Layer 7 of a small transformer language model trained on English Wikipedia (12 layers, counted from 0, width 64).
A neuron's activation on a vector x is SiLU(gate . x) times (in . x), where the dot is the dot product.
The model reads these tokens: " War" "n" "er" " B" "ro" "s" "." " R" "ec" "ord" "s" " |\n" "|" " " "20" "14" " |" " R" "ew" "ind" " |" " R" "as" "c" "al" " F" "l" "at" "ts" " |" " B" "ig"

The vector x that enters this layer's MLP at each token. A number n stands for (n - 500) times 0.0043.
0 " War": 427 506 398 326 630 501 506 766 589 601 411 545 449 540 371 811 541 655 666 458 425 336 448 716 309 569 710 473 427 356 427 459 616 488 439 272 480 626 630 501 397 487 839 462 613 250 158 740 547 421 671 462 339 420 388 493 219 645 501 337 481 572 527 456
1 "n": 509 562 526 500 505 538 768 658 596 445 558 356 539 424 449 694 324 452 463 632 425 212 490 489 591 464 958 557 421 566 448 265 625 409 485 283 561 502 524 316 693 518 727 530 356 239 389 604 429 527 486 240 319 658 364 605 283 774 660 498 281 563 356 593
2 "er": 330 497 579 606 547 307 592 614 645 670 593 546 517 525 475 604 398 629 721 407 521 424 445 754 555 587 584 419 430 571 458 405 777 600 518 391 322 449 561 360 784 571 420 552 495 92 405 640 425 551 548 285 406 583 418 516 313 690 355 424 156 704 328 458
3 " B": 330 599 247 610 697 372 317 945 481 675 558 523 308 452 602 618 509 652 642 429 415 489 556 472 378 486 651 418 462 310 501 392 550 302 544 437 477 486 507 522 552 376 454 375 650 232 388 414 605 599 498 525 249 437 182 518 458 570 720 437 412 394 351 473
4 "ro": 375 485 397 493 593 375 444 452 573 398 621 584 422 413 271 686 262 389 623 557 527 420 702 560 783 441 766 277 340 266 711 172 570 499 235 450 661 423 521 573 612 569 599 648 329 408 319 439 488 713 634 501 159 438 447 570 431 518 541 191 433 330 505 668
5 "s": 465 403 158 575 491 331 583 541 627 451 512 478 544 541 503 634 506 586 396 507 571 420 545 585 399 641 609 320 505 348 415 296 716 407 641 479 629 367 417 421 391 810 586 602 403 261 396 671 486 589 642 166 402 335 282 649 424 531 346 124 404 485 439 563
6 ".": 453 406 499 475 632 441 677 617 729 542 493 391 432 585 467 763 622 644 528 499 337 536 400 736 570 527 735 447 293 199 607 284 660 556 621 579 384 477 666 474 411 442 695 418 370 135 426 414 704 621 587 355 340 551 470 648 336 580 501 694 349 618 390 490
7 " R": 397 605 292 689 647 483 411 767 601 525 554 455 288 409 499 556 440 567 471 397 214 425 582 505 450 662 771 302 416 345 516 349 468 259 583 554 425 534 560 494 483 546 690 551 627 333 513 454 629 631 478 484 188 362 171 407 397 562 773 430 185 547 261 539
8 "ec": 519 636 481 536 624 450 400 831 496 272 506 587 258 587 564 519 174 560 485 649 478 111 238 431 648 455 685 389 380 206 393 429 594 605 384 467 627 378 496 473 460 617 508 702 401 403 183 469 410 562 625 467 254 427 405 623 468 586 518 359 539 217 693 540
9 "ord": 649 631 514 469 645 404 224 537 711 559 354 607 483 424 375 710 504 459 367 539 478 392 285 594 580 556 736 368 574 273 438 595 700 546 343 230 382 594 571 306 610 385 491 725 529 118 340 479 499 602 788 407 320 509 380 618 520 721 719 425 461 487 379 571
10 "s": 447 446 287 602 582 265 635 566 479 630 549 527 617 425 605 728 498 472 367 527 603 289 480 691 438 505 666 350 474 434 481 237 786 519 642 365 405 365 275 407 498 682 631 443 411 178 423 662 488 543 641 177 515 396 391 618 459 475 357 284 366 373 398 455
11 " |\n": 630 468 447 611 637 441 824 613 533 574 443 362 376 510 692 704 539 757 444 244 418 336 364 628 697 517 750 392 472 62 586 349 522 212 584 441 489 435 578 513 554 487 572 424 516 182 313 365 502 564 517 328 224 498 437 445 405 380 522 642 418 483 368 539
12 "|": 455 670 444 516 579 440 704 604 560 543 602 485 271 450 649 775 386 533 566 174 360 561 443 626 729 597 593 439 373 143 343 476 665 425 614 392 409 583 622 591 355 629 594 469 475 140 384 379 622 615 469 302 468 360 640 619 439 561 576 692 420 528 318 345
13 " ": 231 686 698 582 785 581 707 625 420 514 636 493 281 563 540 578 449 586 288 297 411 404 445 441 393 405 608 414 358 221 423 427 654 374 727 395 572 424 598 623 648 436 594 381 377 300 357 451 578 658 677 319 148 568 494 581 332 542 587 561 444 447 260 416
14 "20": 465 849 551 687 723 443 606 479 527 345 609 521 402 268 676 582 419 602 434 401 529 369 330 613 476 372 490 393 167 316 309 409 559 382 751 505 406 435 551 446 771 519 592 664 806 296 301 487 524 537 709 296 151 511 638 429 368 452 536 575 656 587 510 436
15 "14": 438 603 396 473 925 520 695 576 710 591 568 552 368 343 646 618 528 422 496 467 330 301 444 851 336 609 524 484 276 370 414 411 684 205 541 315 428 500 708 616 498 663 480 482 689 252 548 543 499 425 715 439 244 533 648 539 467 560 389 512 542 525 401 513
16 " |": 331 566 464 531 683 423 766 553 578 545 460 452 240 490 611 604 434 568 530 280 461 553 583 813 665 600 714 399 328 214 417 386 537 408 497 489 502 648 447 651 386 545 545 481 413 43 390 607 713 442 756 394 357 506 599 608 429 585 442 612 469 413 386 415
17 " R": 405 606 230 643 669 478 379 807 663 522 517 480 262 372 597 514 423 587 486 371 170 473 590 515 513 666 729 294 417 353 459 370 455 238 551 527 494 549 633 488 480 569 643 542 591 353 500 488 591 606 552 451 192 369 184 439 389 597 681 427 244 494 276 498
18 "ew": 594 769 432 535 701 492 300 606 476 460 607 718 471 370 477 789 354 565 403 593 599 446 639 488 754 403 711 404 404 363 753 289 671 604 313 309 654 333 625 358 566 464 597 540 563 227 342 591 369 471 635 518 366 412 337 469 366 669 715 397 504 383 241 626
19 "ind": 531 449 486 624 526 433 387 670 713 584 495 544 203 538 347 589 382 607 445 665 381 588 602 576 558 630 694 371 417 366 352 467 679 748 391 284 438 610 387 309 492 428 497 776 681 139 512 614 493 665 582 188 392 439 162 603 554 719 588 520 466 508 340 475
20 " |": 353 577 412 578 608 518 674 648 569 473 560 404 297 481 546 662 421 576 519 267 489 548 697 731 611 487 798 423 381 198 469 359 590 381 539 570 508 693 438 529 472 489 639 474 387 71 376 622 630 548 888 316 380 555 529 615 388 620 597 579 509 571 384 472
21 " R": 405 613 234 656 667 483 370 810 663 515 534 490 266 393 583 518 409 593 486 362 198 487 607 518 523 653 749 311 418 374 477 364 450 237 567 528 489 532 631 496 477 551 644 528 599 347 492 483 575 604 568 438 183 375 168 462 401 588 693 430 242 519 272 484
22 "as": 382 540 66 646 464 422 490 524 564 546 682 549 511 430 525 641 356 691 442 556 623 392 742 630 651 668 534 476 481 266 577 359 745 558 678 516 764 619 609 314 417 603 419 467 430 485 334 587 394 487 659 326 419 368 58 599 424 506 612 314 477 453 317 441
23 "c": 401 571 220 649 655 486 433 614 671 514 485 554 316 515 469 440 159 713 496 588 682 418 537 606 512 386 668 429 434 411 275 30 661 598 450 434 380 629 459 471 544 466 461 791 230 200 363 578 419 637 271 329 408 439 265 562 407 482 478 326 512 524 541 485
24 "al": 442 618 257 728 455 287 546 548 676 614 675 544 474 435 356 582 394 760 522 549 486 532 505 804 636 395 654 231 412 460 420 465 760 600 475 473 450 498 460 438 514 417 556 647 503 184 498 357 352 547 545 132 335 439 318 394 422 459 390 305 319 415 515 424
25 " F": 364 611 279 532 666 430 570 866 487 796 646 390 352 401 516 731 251 617 524 424 474 432 516 517 333 522 753 381 572 459 430 507 501 256 555 305 407 401 600 510 438 475 596 460 654 182 364 515 570 442 570 423 332 489 272 565 328 538 426 524 606 350 316 666
26 "l": 446 663 337 549 590 418 453 447 567 646 730 665 542 277 427 557 363 552 606 625 484 681 472 553 681 597 657 366 542 403 429 233 569 497 314 372 563 407 272 538 749 449 754 497 383 299 659 310 496 468 571 297 202 476 272 406 434 665 728 242 388 373 220 742
27 "at": 377 770 188 427 558 556 493 498 676 366 772 652 367 571 516 682 426 515 567 550 633 390 491 638 653 502 547 297 437 348 299 455 774 440 661 379 710 576 528 356 648 371 343 799 634 179 458 472 532 256 517 239 527 572 466 512 518 517 696 359 436 424 525 537
28 "ts": 529 518 135 636 552 309 463 534 555 679 339 512 459 591 438 680 477 589 340 342 487 261 402 571 444 528 516 299 463 302 375 293 834 533 601 402 476 532 359 549 537 628 366 705 449 196 597 534 653 560 684 199 410 435 370 552 497 491 418 304 493 418 418 450
29 " |": 328 606 440 571 592 491 687 653 533 476 570 398 276 494 553 675 435 564 483 280 453 481 650 719 638 470 773 395 388 191 469 347 609 365 538 615 452 654 417 565 444 506 668 451 405 50 421 629 656 551 841 342 399 541 581 589 358 591 599 581 509 567 412 526
30 " B": 347 565 191 645 707 447 328 879 457 710 592 632 211 454 618 569 522 668 577 432 378 533 563 481 441 532 636 396 430 256 533 409 517 324 537 513 496 469 536 545 607 365 464 381 664 267 452 437 678 658 469 512 264 407 202 512 425 508 739 481 405 415 297 452
31 "ig": 329 508 220 615 424 425 540 561 770 351 576 554 509 495 263 586 222 719 631 562 339 492 686 492 603 614 616 605 417 254 497 425 688 235 638 378 713 377 562 522 508 636 294 817 648 351 345 565 507 295 660 512 401 457 347 715 267 536 449 452 580 479 347 877

Each question shows the input weights of one neuron of the MLP. A number n stands for (n - 500) times 0.0037.

n162 gate: 282 525 446 333 424 529 534 638 252 707 701 327 414 203 653 603 492 490 521 556 484 432 413 415 461 465 462 700 646 518 449 576 347 389 560 654 387 463 391 359 460 448 410 535 467 377 473 339 643 377 408 670 486 397 461 415 467 468 535 505 551 430 463 425
n162 in: 529 402 368 428 643 499 399 642 344 716 501 403 447 316 685 500 567 390 486 442 635 437 536 746 398 634 534 474 593 605 424 730 192 302 577 639 470 495 504 261 416 422 509 400 479 347 440 322 667 317 409 518 511 611 534 564 437 321 500 547 635 341 384 431
On which token does it fire most, and how strongly? 25 " F", at about 26

n71 gate: 512 626 439 459 462 387 611 457 588 670 670 452 844 609 504 538 504 512 556 526 459 604 674 291 390 299 424 577 593 351 457 556 672 478 527 530 501 407 461 425 336 398 666 581 559 443 562 415 639 474 501 712 409 443 541 345 438 605 758 515 674 379 576 565
n71 in: 389 472 486 239 656 419 442 649 669 583 427 688 523 498 455 612 548 392 551 462 265 592 569 794 806 327 444 671 370 712 432 511 570 825 710 502 498 310 586 488 343 496 519 394 611 474 543 562 357 501 482 468 374 374 501 331 616 479 454 479 377 596 429 379
It fires most on token 18 "ew"

n138 gate: 430 308 584 569 523 594 507 738 408 631 478 589 190 421 530 462 511 513 661 508 537 769 373 464 556 269 406 215 533 414 459 567 500 622 587 531 716 532 430 560 762 372 574 501 580 841 569 580 703 399 375 457 536 517 640 344 656 334 649 397 479 579 509 531
n138 in: 430 527 534 364 404 262 647 737 653 569 556 459 537 442 556 386 550 576 298 464 518 637 632 331 481 374 488 351 513 614 475 491 329 349 575 545 709 352 591 397 762 445 614 316 418 423 530 517 377 464 444 304 360 359 566 394 687 532 530 294 576 604 241 271
It fires most on token 30 " B"

n168 gate: 382 424 444 550 457 422 505 380 627 503 585 536 659 410 693 102 487 558 392 417 510 525 518 497 515 567 644 529 322 529 397 489 268 344 386 335 519 396 418 516 651 419 535 727 501 414 398 590 508 263 543 415 497 402 641 499 872 597 444 448 418 378 573 419
n168 in: 613 421 516 480 285 646 538 425 647 540 505 579 485 395 351 611 473 525 590 466 282 524 387 646 270 483 406 435 507 630 639 424 590 636 422 405 493 422 795 344 410 329 456 343 599 386 615 371 492 716 604 404 647 398 635 413 335 318 768 457 476 699 475 628
It fires most on token 24 "al"

n89 gate: 628 704 608 657 445 333 571 515 687 496 464 430 678 488 319 163 459 456 574 407 554 379 574 425 566 351 410 393 595 498 247 361 499 481 416 412 371 630 351 488 400 303 558 478 582 548 560 350 573 471 511 483 691 563 507 518 361 647 584 496 482 436 637 431
n89 in: 544 519 273 629 704 705 479 798 264 359 621 476 453 516 617 561 421 645 288 571 432 521 342 486 626 602 326 549 317 518 688 337 497 368 371 577 568 615 610 517 504 569 343 621 451 468 496 479 708 604 475 512 409 445 403 459 590 517 537 533 414 665 527 473
On which token does it fire most, and how strongly? 23 "c", at about 5.2

n48 gate: 538 452 642 284 520 621 573 414 461 676 518 436 543 560 255 598 425 512 635 484 467 679 674 536 381 579 396 444 361 349 525 690 280 438 553 501 568 418 144 490 439 514 598 405 471 558 548 390 317 585 635 477 425 388 537 666 625 397 438 370 454 537 398 462
n48 in: 580 597 219 636 494 545 657 552 624 459 708 475 457 619 541 451 488 613 388 313 400 402 601 406 591 437 548 318 380 701 498 471 321 477 387 513 697 575 558 528 618 627 338 536 679 776 283 683 441 497 565 439 476 349 263 537 634 750 444 505 523 558 514 380
It fires most on token 4 "ro"

n17 gate: 492 359 587 544 677 562 455 555 706 604 482 252 367 442 629 564 495 227 606 398 331 548 568 502 338 500 621 435 661 640 470 626 809 478 464 480 324 583 410 643 358 547 508 622 609 601 649 488 440 511 549 560 770 586 439 591 424 226 438 513 545 423 333 523
n17 in: 580 543 332 463 628 418 486 561 365 418 586 684 511 236 341 662 486 590 679 402 476 367 496 629 353 485 557 451 497 459 435 398 359 648 580 470 538 403 352 424 305 364 252 378 211 587 271 494 434 450 355 520 350 611 395 462 512 448 520 309 567 410 663 684
On which token does it fire most, and how strongly? 25 " F", at about 6

n74 gate: 512 614 579 487 556 454 589 739 498 469 578 468 516 340 565 273 562 475 372 360 495 576 541 263 556 825 558 264 492 561 473 417 383 397 305 324 614 453 803 261 649 657 389 556 393 690 540 536 525 601 395 508 633 651 483 529 580 687 515 600 661 587 588 534
n74 in: 304 406 454 597 474 405 749 356 644 330 606 359 723 395 715 366 405 552 543 502 413 608 506 469 571 811 660 241 679 542 578 397 585 482 445 590 514 668 622 422 414 481 425 373 614 454 556 487 401 625 348 532 323 436 423 676 331 825 491 598 488 378 938 438
It fires most on token 17 " R"

n181 gate: 452 501 538 491 591 498 537 410 504 727 555 527 345 526 504 562 349 459 642 524 619 532 532 675 507 566 506 635 739 651 318 593 555 530 585 572 381 519 550 560 581 414 529 476 531 608 474 602 697 517 492 452 396 580 455 296 634 514 417 411 484 462 572 167
n181 in: 498 522 434 504 429 470 271 649 513 512 447 627 589 424 362 342 600 663 391 440 209 331 331 462 512 597 581 637 323 361 514 442 571 593 325 535 583 376 587 503 412 669 462 557 482 468 542 434 469 361 656 677 399 402 448 757 331 368 584 596 434 673 568 738
Its three highest activations, in order, are on tokens 0 " War", 15 "14", 30 " B"

n86 gate: 422 763 507 588 677 426 562 499 529 500 436 705 707 539 396 455 575 288 576 390 398 674 450 234 543 711 381 481 573 346 346 583 608 487 362 472 698 451 604 341 471 527 603 393 276 724 590 404 607 472 494 524 346 638 602 625 484 428 677 562 570 514 508 509
n86 in: 334 542 407 439 533 393 576 628 604 674 592 585 580 372 426 512 387 555 240 416 316 348 167 526 735 347 440 549 462 412 534 604 297 494 579 489 553 184 525 629 696 581 605 484 392 307 610 340 519 584 535 462 762 425 514 351 667 442 323 643 468 633 537 516
Its three highest activations, in order, are on tokens 13 " ", 26 "l", 12 "|"

n23 gate: 531 362 617 341 579 663 472 584 282 737 766 534 536 313 656 472 385 579 472 556 444 536 508 432 748 739 412 482 499 477 577 468 564 624 425 596 557 491 340 491 495 568 436 628 609 459 564 549 522 511 441 624 559 423 476 553 609 594 348 582 367 550 332 341
n23 in: 545 499 708 661 400 653 696 698 529 380 515 464 533 666 403 501 450 437 679 425 473 532 327 455 483 656 520 310 616 526 634 563 683 556 370 373 378 456 594 355 541 701 649 563 364 590 368 558 559 494 434 697 437 538 733 555 524 585 492 581 581 538 426 493
Its two highest activations, in order, are on tokens 2 "er", 12 "|"

n171 gate: 616 409 580 582 453 434 429 451 431 535 490 714 514 623 512 497 421 438 476 531 448 727 508 437 563 629 565 569 288 521 554 507 519 526 416 456 508 472 210 443 401 524 259 460 655 458 541 693 561 488 604 643 432 352 298 380 550 602 404 492 498 629 424 596
n171 in: 468 596 610 571 224 432 406 560 620 560 433 330 502 662 489 399 487 558 542 443 531 580 576 620 447 317 509 333 430 595 470 580 596 459 514 583 514 483 556 372 507 641 528 544 565 342 622 702 228 652 397 367 594 506 720 497 305 464 451 309 344 463 671 622
It fires most on token 19 "ind"

n174 gate: 592 464 399 393 337 532 581 726 528 444 587 653 345 353 311 425 789 467 451 675 452 522 581 444 504 545 619 492 581 692 585 562 528 577 322 464 363 471 626 479 441 414 397 459 594 584 521 536 529 443 455 448 315 714 415 444 273 465 455 458 595 688 648 572
n174 in: 590 411 254 596 276 390 655 309 569 369 613 528 453 561 504 522 452 566 456 634 462 497 508 462 564 545 505 843 506 595 502 380 465 699 531 368 552 425 495 581 425 372 468 296 380 266 518 568 406 303 478 740 316 306 448 430 282 368 559 480 524 398 455 520
Its two highest activations, in order, are on tokens 1 "n", 0 " War"

n119 gate: 583 407 594 574 573 539 502 692 458 445 698 628 621 340 417 677 476 369 414 458 435 636 684 563 447 700 643 569 492 698 530 580 568 314 233 424 487 514 576 402 577 484 321 688 402 508 471 406 421 505 610 564 607 336 566 392 636 607 388 427 435 531 543 564
n119 in: 661 609 536 505 390 411 489 532 660 491 519 738 548 818 584 604 427 363 330 481 272 471 619 427 552 645 344 501 420 570 495 813 382 445 421 503 505 425 578 623 598 457 269 706 642 548 463 573 530 440 474 356 482 315 668 626 660 659 693 511 388 532 532 535
Its two highest activations, in order, are on tokens 9 "ord", 31 "ig"

n20 gate: 558 357 449 510 554 281 656 664 493 254 435 445 658 494 459 566 495 518 563 628 652 568 470 730 719 619 562 391 315 666 251 332 380 469 631 282 602 335 492 646 392 471 639 291 532 730 488 524 391 802 438 752 467 508 656 601 511 524 382 427 505 665 455 532
n20 in: 505 511 458 407 504 346 462 554 702 280 427 645 382 544 333 437 310 350 500 506 570 469 537 575 651 257 391 676 498 624 524 539 424 290 516 303 591 365 545 717 482 708 630 443 388 305 700 366 334 794 435 501 650 703 454 538 497 363 401 570 464 620 556 250
It fires most on token 4 "ro"

n38 gate: 461 313 670 412 387 723 690 438 390 319 449 395 504 534 467 623 452 562 590 627 411 243 358 618 513 411 246 436 619 572 544 660 425 497 599 382 436 317 410 561 520 580 432 568 541 473 437 631 431 401 295 433 478 589 545 524 461 519 580 593 429 353 602 597
n38 in: 440 438 416 691 545 485 610 202 273 322 659 743 446 446 496 433 484 603 375 812 390 526 336 498 625 762 228 312 622 350 488 646 557 594 505 412 657 561 427 577 559 748 676 450 689 578 692 709 608 684 406 463 362 510 515 507 454 510 580 607 477 566 598 666
It fires most on token 25 " F"

n68 gate: 539 497 767 583 517 515 611 594 475 481 306 427 534 576 294 653 508 370 681 508 511 407 389 322 479 469 531 469 546 536 622 372 567 644 580 637 616 586 437 614 367 483 625 335 592 404 652 360 470 526 714 382 623 451 474 306 300 328 499 532 526 619 596 441
n68 in: 437 590 672 211 462 551 619 695 634 389 359 359 493 253 509 367 424 293 638 257 395 455 466 554 232 469 606 617 406 559 359 507 606 592 531 622 474 465 463 412 454 628 658 437 495 538 391 444 420 456 472 669 614 535 405 410 421 542 440 466 551 220 568 532
It fires most on token 0 " War"

n159 gate: 432 419 485 470 474 364 471 243 407 520 361 475 605 498 666 733 655 539 414 346 539 469 595 321 551 522 328 489 574 420 422 423 600 474 389 584 503 497 354 334 519 440 424 459 576 570 606 386 672 493 329 432 385 374 478 441 546 624 590 471 482 479 643 636
n159 in: 513 381 504 569 613 432 413 315 646 585 365 654 574 505 507 684 600 553 331 232 606 348 581 428 549 471 350 500 662 492 375 355 593 565 298 653 511 646 485 307 507 394 396 517 447 473 542 378 634 412 430 576 378 519 459 439 534 604 507 533 418 417 474 599
It fires most on token 28 "ts"

n51 gate: 449 449 435 546 435 520 560 647 382 593 405 550 404 609 519 468 615 570 358 542 479 641 436 745 413 586 405 502 426 423 433 582 440 662 542 359 775 618 460 517 298 343 503 422 604 445 807 513 630 636 361 491 533 423 551 612 340 508 536 342 670 539 573 585
n51 in: 648 458 576 500 550 515 533 560 851 400 568 543 534 550 393 389 448 582 597 524 256 617 483 306 591 568 519 471 457 568 334 615 582 435 461 355 439 545 699 559 646 443 384 431 585 341 591 520 444 404 420 657 545 623 471 534 486 432 390 451 453 225 490 525
On which token does it fire most, and how strongly? 19 "ind", at about 4.4

n153 gate: 433 498 618 561 712 415 352 435 526 499 725 407 571 550 473 439 495 438 517 351 494 593 643 911 575 776 394 457 424 602 258 658 433 513 442 542 527 355 500 427 622 620 451 439 521 617 463 558 576 620 543 472 332 247 555 425 596 298 507 578 494 546 591 677
n153 in: 507 410 435 630 585 579 580 381 529 621 524 494 609 511 665 568 495 691 289 537 536 405 203 353 549 616 336 428 399 478 578 503 603 389 588 373 356 477 540 566 749 478 433 453 488 613 523 493 542 380 671 595 493 458 408 329 657 520 286 663 548 401 549 281
On which token does it fire most, and how strongly? 14 "20", at about 7.7

n44 gate: 461 554 478 577 628 449 541 446 246 503 571 473 490 411 618 410 529 487 426 562 326 589 426 617 539 645 590 543 426 475 416 552 524 342 423 578 515 374 491 498 370 465 691 595 370 574 436 458 532 399 449 613 292 334 463 518 601 408 482 597 617 690 607 379
n44 in: 360 558 314 466 765 569 602 543 448 592 424 473 574 362 540 638 726 479 516 614 332 608 401 583 611 623 518 612 470 395 395 518 678 448 348 546 579 341 438 449 287 440 677 688 378 524 515 477 575 423 478 623 341 316 439 445 462 638 311 497 451 680 688 426
Its two highest activations, in order, are on tokens 15 "14", 17 " R"

n132 gate: 423 265 402 559 383 486 419 689 451 500 484 473 488 431 629 395 494 403 369 516 686 618 466 375 500 363 363 283 476 599 532 367 451 579 368 435 435 469 701 576 518 595 383 646 345 340 746 650 539 604 526 414 658 493 442 130 432 551 348 557 449 588 297 412
n132 in: 460 375 425 433 572 521 442 638 593 361 354 764 485 497 531 295 361 513 476 672 604 265 381 303 429 550 329 435 430 471 550 501 645 431 537 651 455 565 634 631 403 553 446 509 474 475 418 725 574 437 528 626 381 614 347 432 520 640 400 563 330 632 313 508
It fires most on token 23 "c"

n42 gate: 537 327 526 498 450 430 425 628 436 683 489 560 269 424 564 336 499 627 365 524 265 706 253 459 479 405 447 747 586 699 342 565 539 709 543 349 571 397 543 462 582 659 526 354 446 576 380 583 473 474 590 498 488 560 554 781 660 366 702 313 597 498 472 411
n42 in: 225 552 703 427 660 639 505 335 477 540 508 430 383 373 470 408 528 512 473 450 553 425 609 376 392 648 537 501 589 317 465 744 670 499 500 444 573 356 657 419 488 543 622 593 223 680 421 486 520 491 547 452 517 617 619 709 625 457 461 595 349 472 601 483
It fires most on token 13 " "

n128 gate: 678 647 533 234 547 507 351 475 623 592 672 598 643 581 628 391 531 290 594 351 527 521 491 518 547 533 508 452 838 562 414 514 465 318 503 384 598 592 412 400 425 633 331 528 446 625 371 395 697 507 612 488 740 554 364 653 289 596 393 567 486 490 329 424
n128 in: 699 417 505 601 545 680 468 326 456 519 677 508 400 706 620 627 448 524 445 453 425 502 536 488 505 468 399 608 565 659 612 809 338 604 654 606 550 542 507 327 551 522 461 682 604 386 407 523 588 515 385 666 484 522 573 532 539 617 654 497 524 312 510 423
On which token does it fire most, and how strongly? 27 "at", at about 1

n64 gate: 611 387 639 390 541 282 306 672 571 564 530 258 615 442 662 484 573 387 550 385 531 500 694 482 514 406 442 476 318 548 470 419 381 560 521 369 531 521 392 518 524 721 374 381 649 570 426 386 605 535 611 572 447 291 325 617 622 392 502 554 542 645 499 490
n64 in: 501 439 624 518 491 457 361 590 431 530 556 420 653 510 493 468 549 511 579 450 549 453 728 482 588 457 489 319 345 482 413 467 515 451 443 293 490 448 322 648 328 716 321 327 596 581 495 442 522 539 618 481 527 442 235 706 672 358 458 477 506 504 417 466
On which token does it fire most, and how strongly? 3 " B", at about 5

n177 gate: 463 435 605 678 605 558 428 627 435 579 566 483 328 699 627 561 321 581 209 500 533 574 688 496 500 472 312 308 499 642 551 572 567 527 641 384 447 446 441 475 674 438 503 587 455 406 434 420 370 409 577 590 617 426 567 494 580 405 611 383 439 454 303 553
n177 in: 527 491 271 564 453 456 514 513 691 526 648 488 648 416 388 411 618 509 705 260 437 518 440 534 568 402 374 421 587 389 518 439 473 403 464 348 605 625 516 629 467 606 348 532 427 416 464 578 579 622 516 282 570 365 444 529 674 605 269 561 547 440 454 512
It fires most on token 28 "ts"

n19 gate: 351 384 616 600 485 615 446 805 385 298 609 425 478 538 441 623 491 559 338 458 535 406 284 615 662 685 246 663 483 497 625 411 502 551 291 311 567 583 606 439 414 642 631 493 589 466 493 531 592 535 483 509 799 317 606 277 569 504 435 502 380 787 514 644
n19 in: 504 611 410 336 231 633 186 357 382 583 387 731 747 505 498 485 362 617 588 512 421 594 484 512 543 385 484 399 459 427 355 427 733 542 606 568 326 417 631 514 547 548 566 267 611 371 628 545 604 446 692 579 331 434 486 534 713 528 441 666 363 403 314 357
Its three highest activations, in order, are on tokens 12 "|", 2 "er", 18 "ew"

n163 gate: 560 623 495 359 258 432 487 566 419 498 700 349 566 459 895 638 351 702 555 592 549 615 594 360 534 497 534 575 547 482 660 569 635 782 555 614 366 624 400 738 467 368 620 392 480 587 444 528 402 532 418 531 530 475 504 354 499 543 468 403 435 261 571 617
n163 in: 430 430 405 639 565 267 398 272 650 328 411 487 245 572 186 545 598 552 461 498 500 549 647 491 477 408 144 391 669 362 414 520 697 378 561 449 614 490 501 363 535 578 467 642 409 583 584 384 523 569 570 620 716 533 325 662 406 437 537 684 614 613 468 668
It fires most on token 22 "as"

n158 gate: 329 678 422 439 452 440 515 475 339 240 611 542 506 426 618 580 529 382 527 569 586 532 487 379 515 551 383 484 368 339 575 553 420 579 479 353 438 563 612 515 516 579 433 420 548 531 350 700 421 297 475 594 590 502 446 510 438 415 599 490 265 482 301 616
n158 in: 429 786 515 462 435 669 559 431 307 224 529 481 456 580 470 504 565 467 587 632 328 569 671 577 542 479 362 397 313 432 508 517 498 352 668 433 441 591 480 652 419 459 482 353 606 452 391 543 512 248 381 598 617 568 424 566 702 446 646 417 314 489 504 610
It fires most on token 27 "at"

n31 gate: 512 362 628 412 456 317 449 842 611 630 610 460 496 289 573 684 711 430 376 460 387 476 529 398 397 537 446 303 525 563 404 702 464 414 529 339 357 598 343 674 386 615 430 445 357 560 409 249 548 655 392 352 703 383 479 435 441 410 634 585 415 425 554 614
n31 in: 570 572 293 859 745 474 526 461 451 492 565 616 437 407 429 359 604 574 290 396 551 543 333 447 500 256 427 247 456 443 494 550 500 555 329 313 647 549 433 501 631 644 316 521 331 564 553 573 492 574 383 440 723 447 577 460 515 470 266 464 420 365 573 430
Its two highest activations, in order, are on tokens 10 "s", 28 "ts"

n10 gate: 600 276 530 538 498 631 563 617 578 381 591 622 438 444 466 805 689 472 401 573 548 668 535 465 411 508 319 779 262 562 497 728 507 499 405 421 438 528 472 342 262 265 512 538 604 351 537 663 594 671 344 504 568 565 633 399 660 570 522 373 461 175 287 542
n10 in: 630 412 391 596 468 568 532 576 693 755 533 537 656 392 684 413 434 494 281 322 506 543 601 613 353 442 468 587 522 570 584 578 586 409 364 553 477 437 622 434 615 339 424 521 376 274 627 517 335 750 468 251 653 557 473 405 695 289 630 590 557 462 787 440
It fires most on token 19 "ind"

n166 gate: 642 534 656 690 404 464 568 334 433 312 324 741 503 409 476 493 462 560 492 401 198 610 558 675 394 506 589 577 544 549 582 503 467 511 538 665 468 453 507 477 532 527 412 368 579 599 732 657 566 547 553 400 362 633 490 473 405 826 579 520 539 331 641 552
n166 in: 533 477 564 431 709 385 324 270 569 680 573 514 289 803 619 359 487 392 762 684 574 472 530 596 430 455 424 484 715 455 412 622 537 289 667 578 528 622 386 413 539 552 553 621 527 599 369 244 575 590 296 391 517 621 491 707 414 419 555 541 490 401 509 326
Its two highest activations, in order, are on tokens 18 "ew", 0 " War"

n111 gate: 380 437 753 589 540 514 509 587 546 346 538 370 594 674 416 526 329 470 610 569 631 739 683 400 283 637 666 357 423 591 634 416 461 433 591 626 440 476 339 348 318 519 486 535 582 526 498 653 503 587 147 462 475 296 607 553 652 591 596 463 765 512 469 492
n111 in: 356 528 604 725 651 479 588 554 538 433 379 288 463 487 409 547 390 504 643 461 695 388 385 449 257 582 817 594 542 631 472 428 235 500 594 576 681 573 406 309 110 470 477 467 509 539 357 584 661 562 210 579 377 570 422 433 511 498 261 252 686 519 422 528
Its two highest activations, in order, are on tokens 23 "c", 5 "s"

n12 gate: 763 350 705 597 547 605 481 481 577 423 491 446 604 457 335 434 555 643 546 693 400 749 570 364 353 557 541 384 639 477 339 591 466 287 553 546 459 684 446 417 466 465 515 560 497 476 499 523 539 325 456 406 613 489 440 658 421 697 651 331 366 452 557 518
n12 in: 558 412 555 595 389 498 468 340 563 376 624 469 557 451 432 634 414 362 605 492 600 442 544 222 305 552 453 434 546 456 331 403 597 468 688 285 332 476 417 338 481 417 555 318 519 546 345 275 491 611 649 682 393 719 519 435 536 406 471 590 512 309 428 498
It fires most on token 9 "ord"

n37 gate: 533 504 508 390 482 413 437 602 581 521 641 395 423 455 687 407 520 487 366 706 500 532 583 570 452 618 400 562 313 522 645 787 512 688 607 404 472 531 725 397 737 288 430 326 348 433 489 357 259 395 310 291 528 404 582 566 535 399 688 615 548 646 641 343
n37 in: 484 578 461 473 599 317 552 241 676 488 531 499 353 546 543 390 663 486 476 602 407 289 348 382 354 424 535 486 337 675 606 598 408 673 582 760 517 646 545 395 291 281 639 362 607 360 490 421 647 455 294 369 394 586 490 575 417 643 591 527 684 638 504 767
Its three highest activations, in order, are on tokens 6 ".", 14 "20", 27 "at"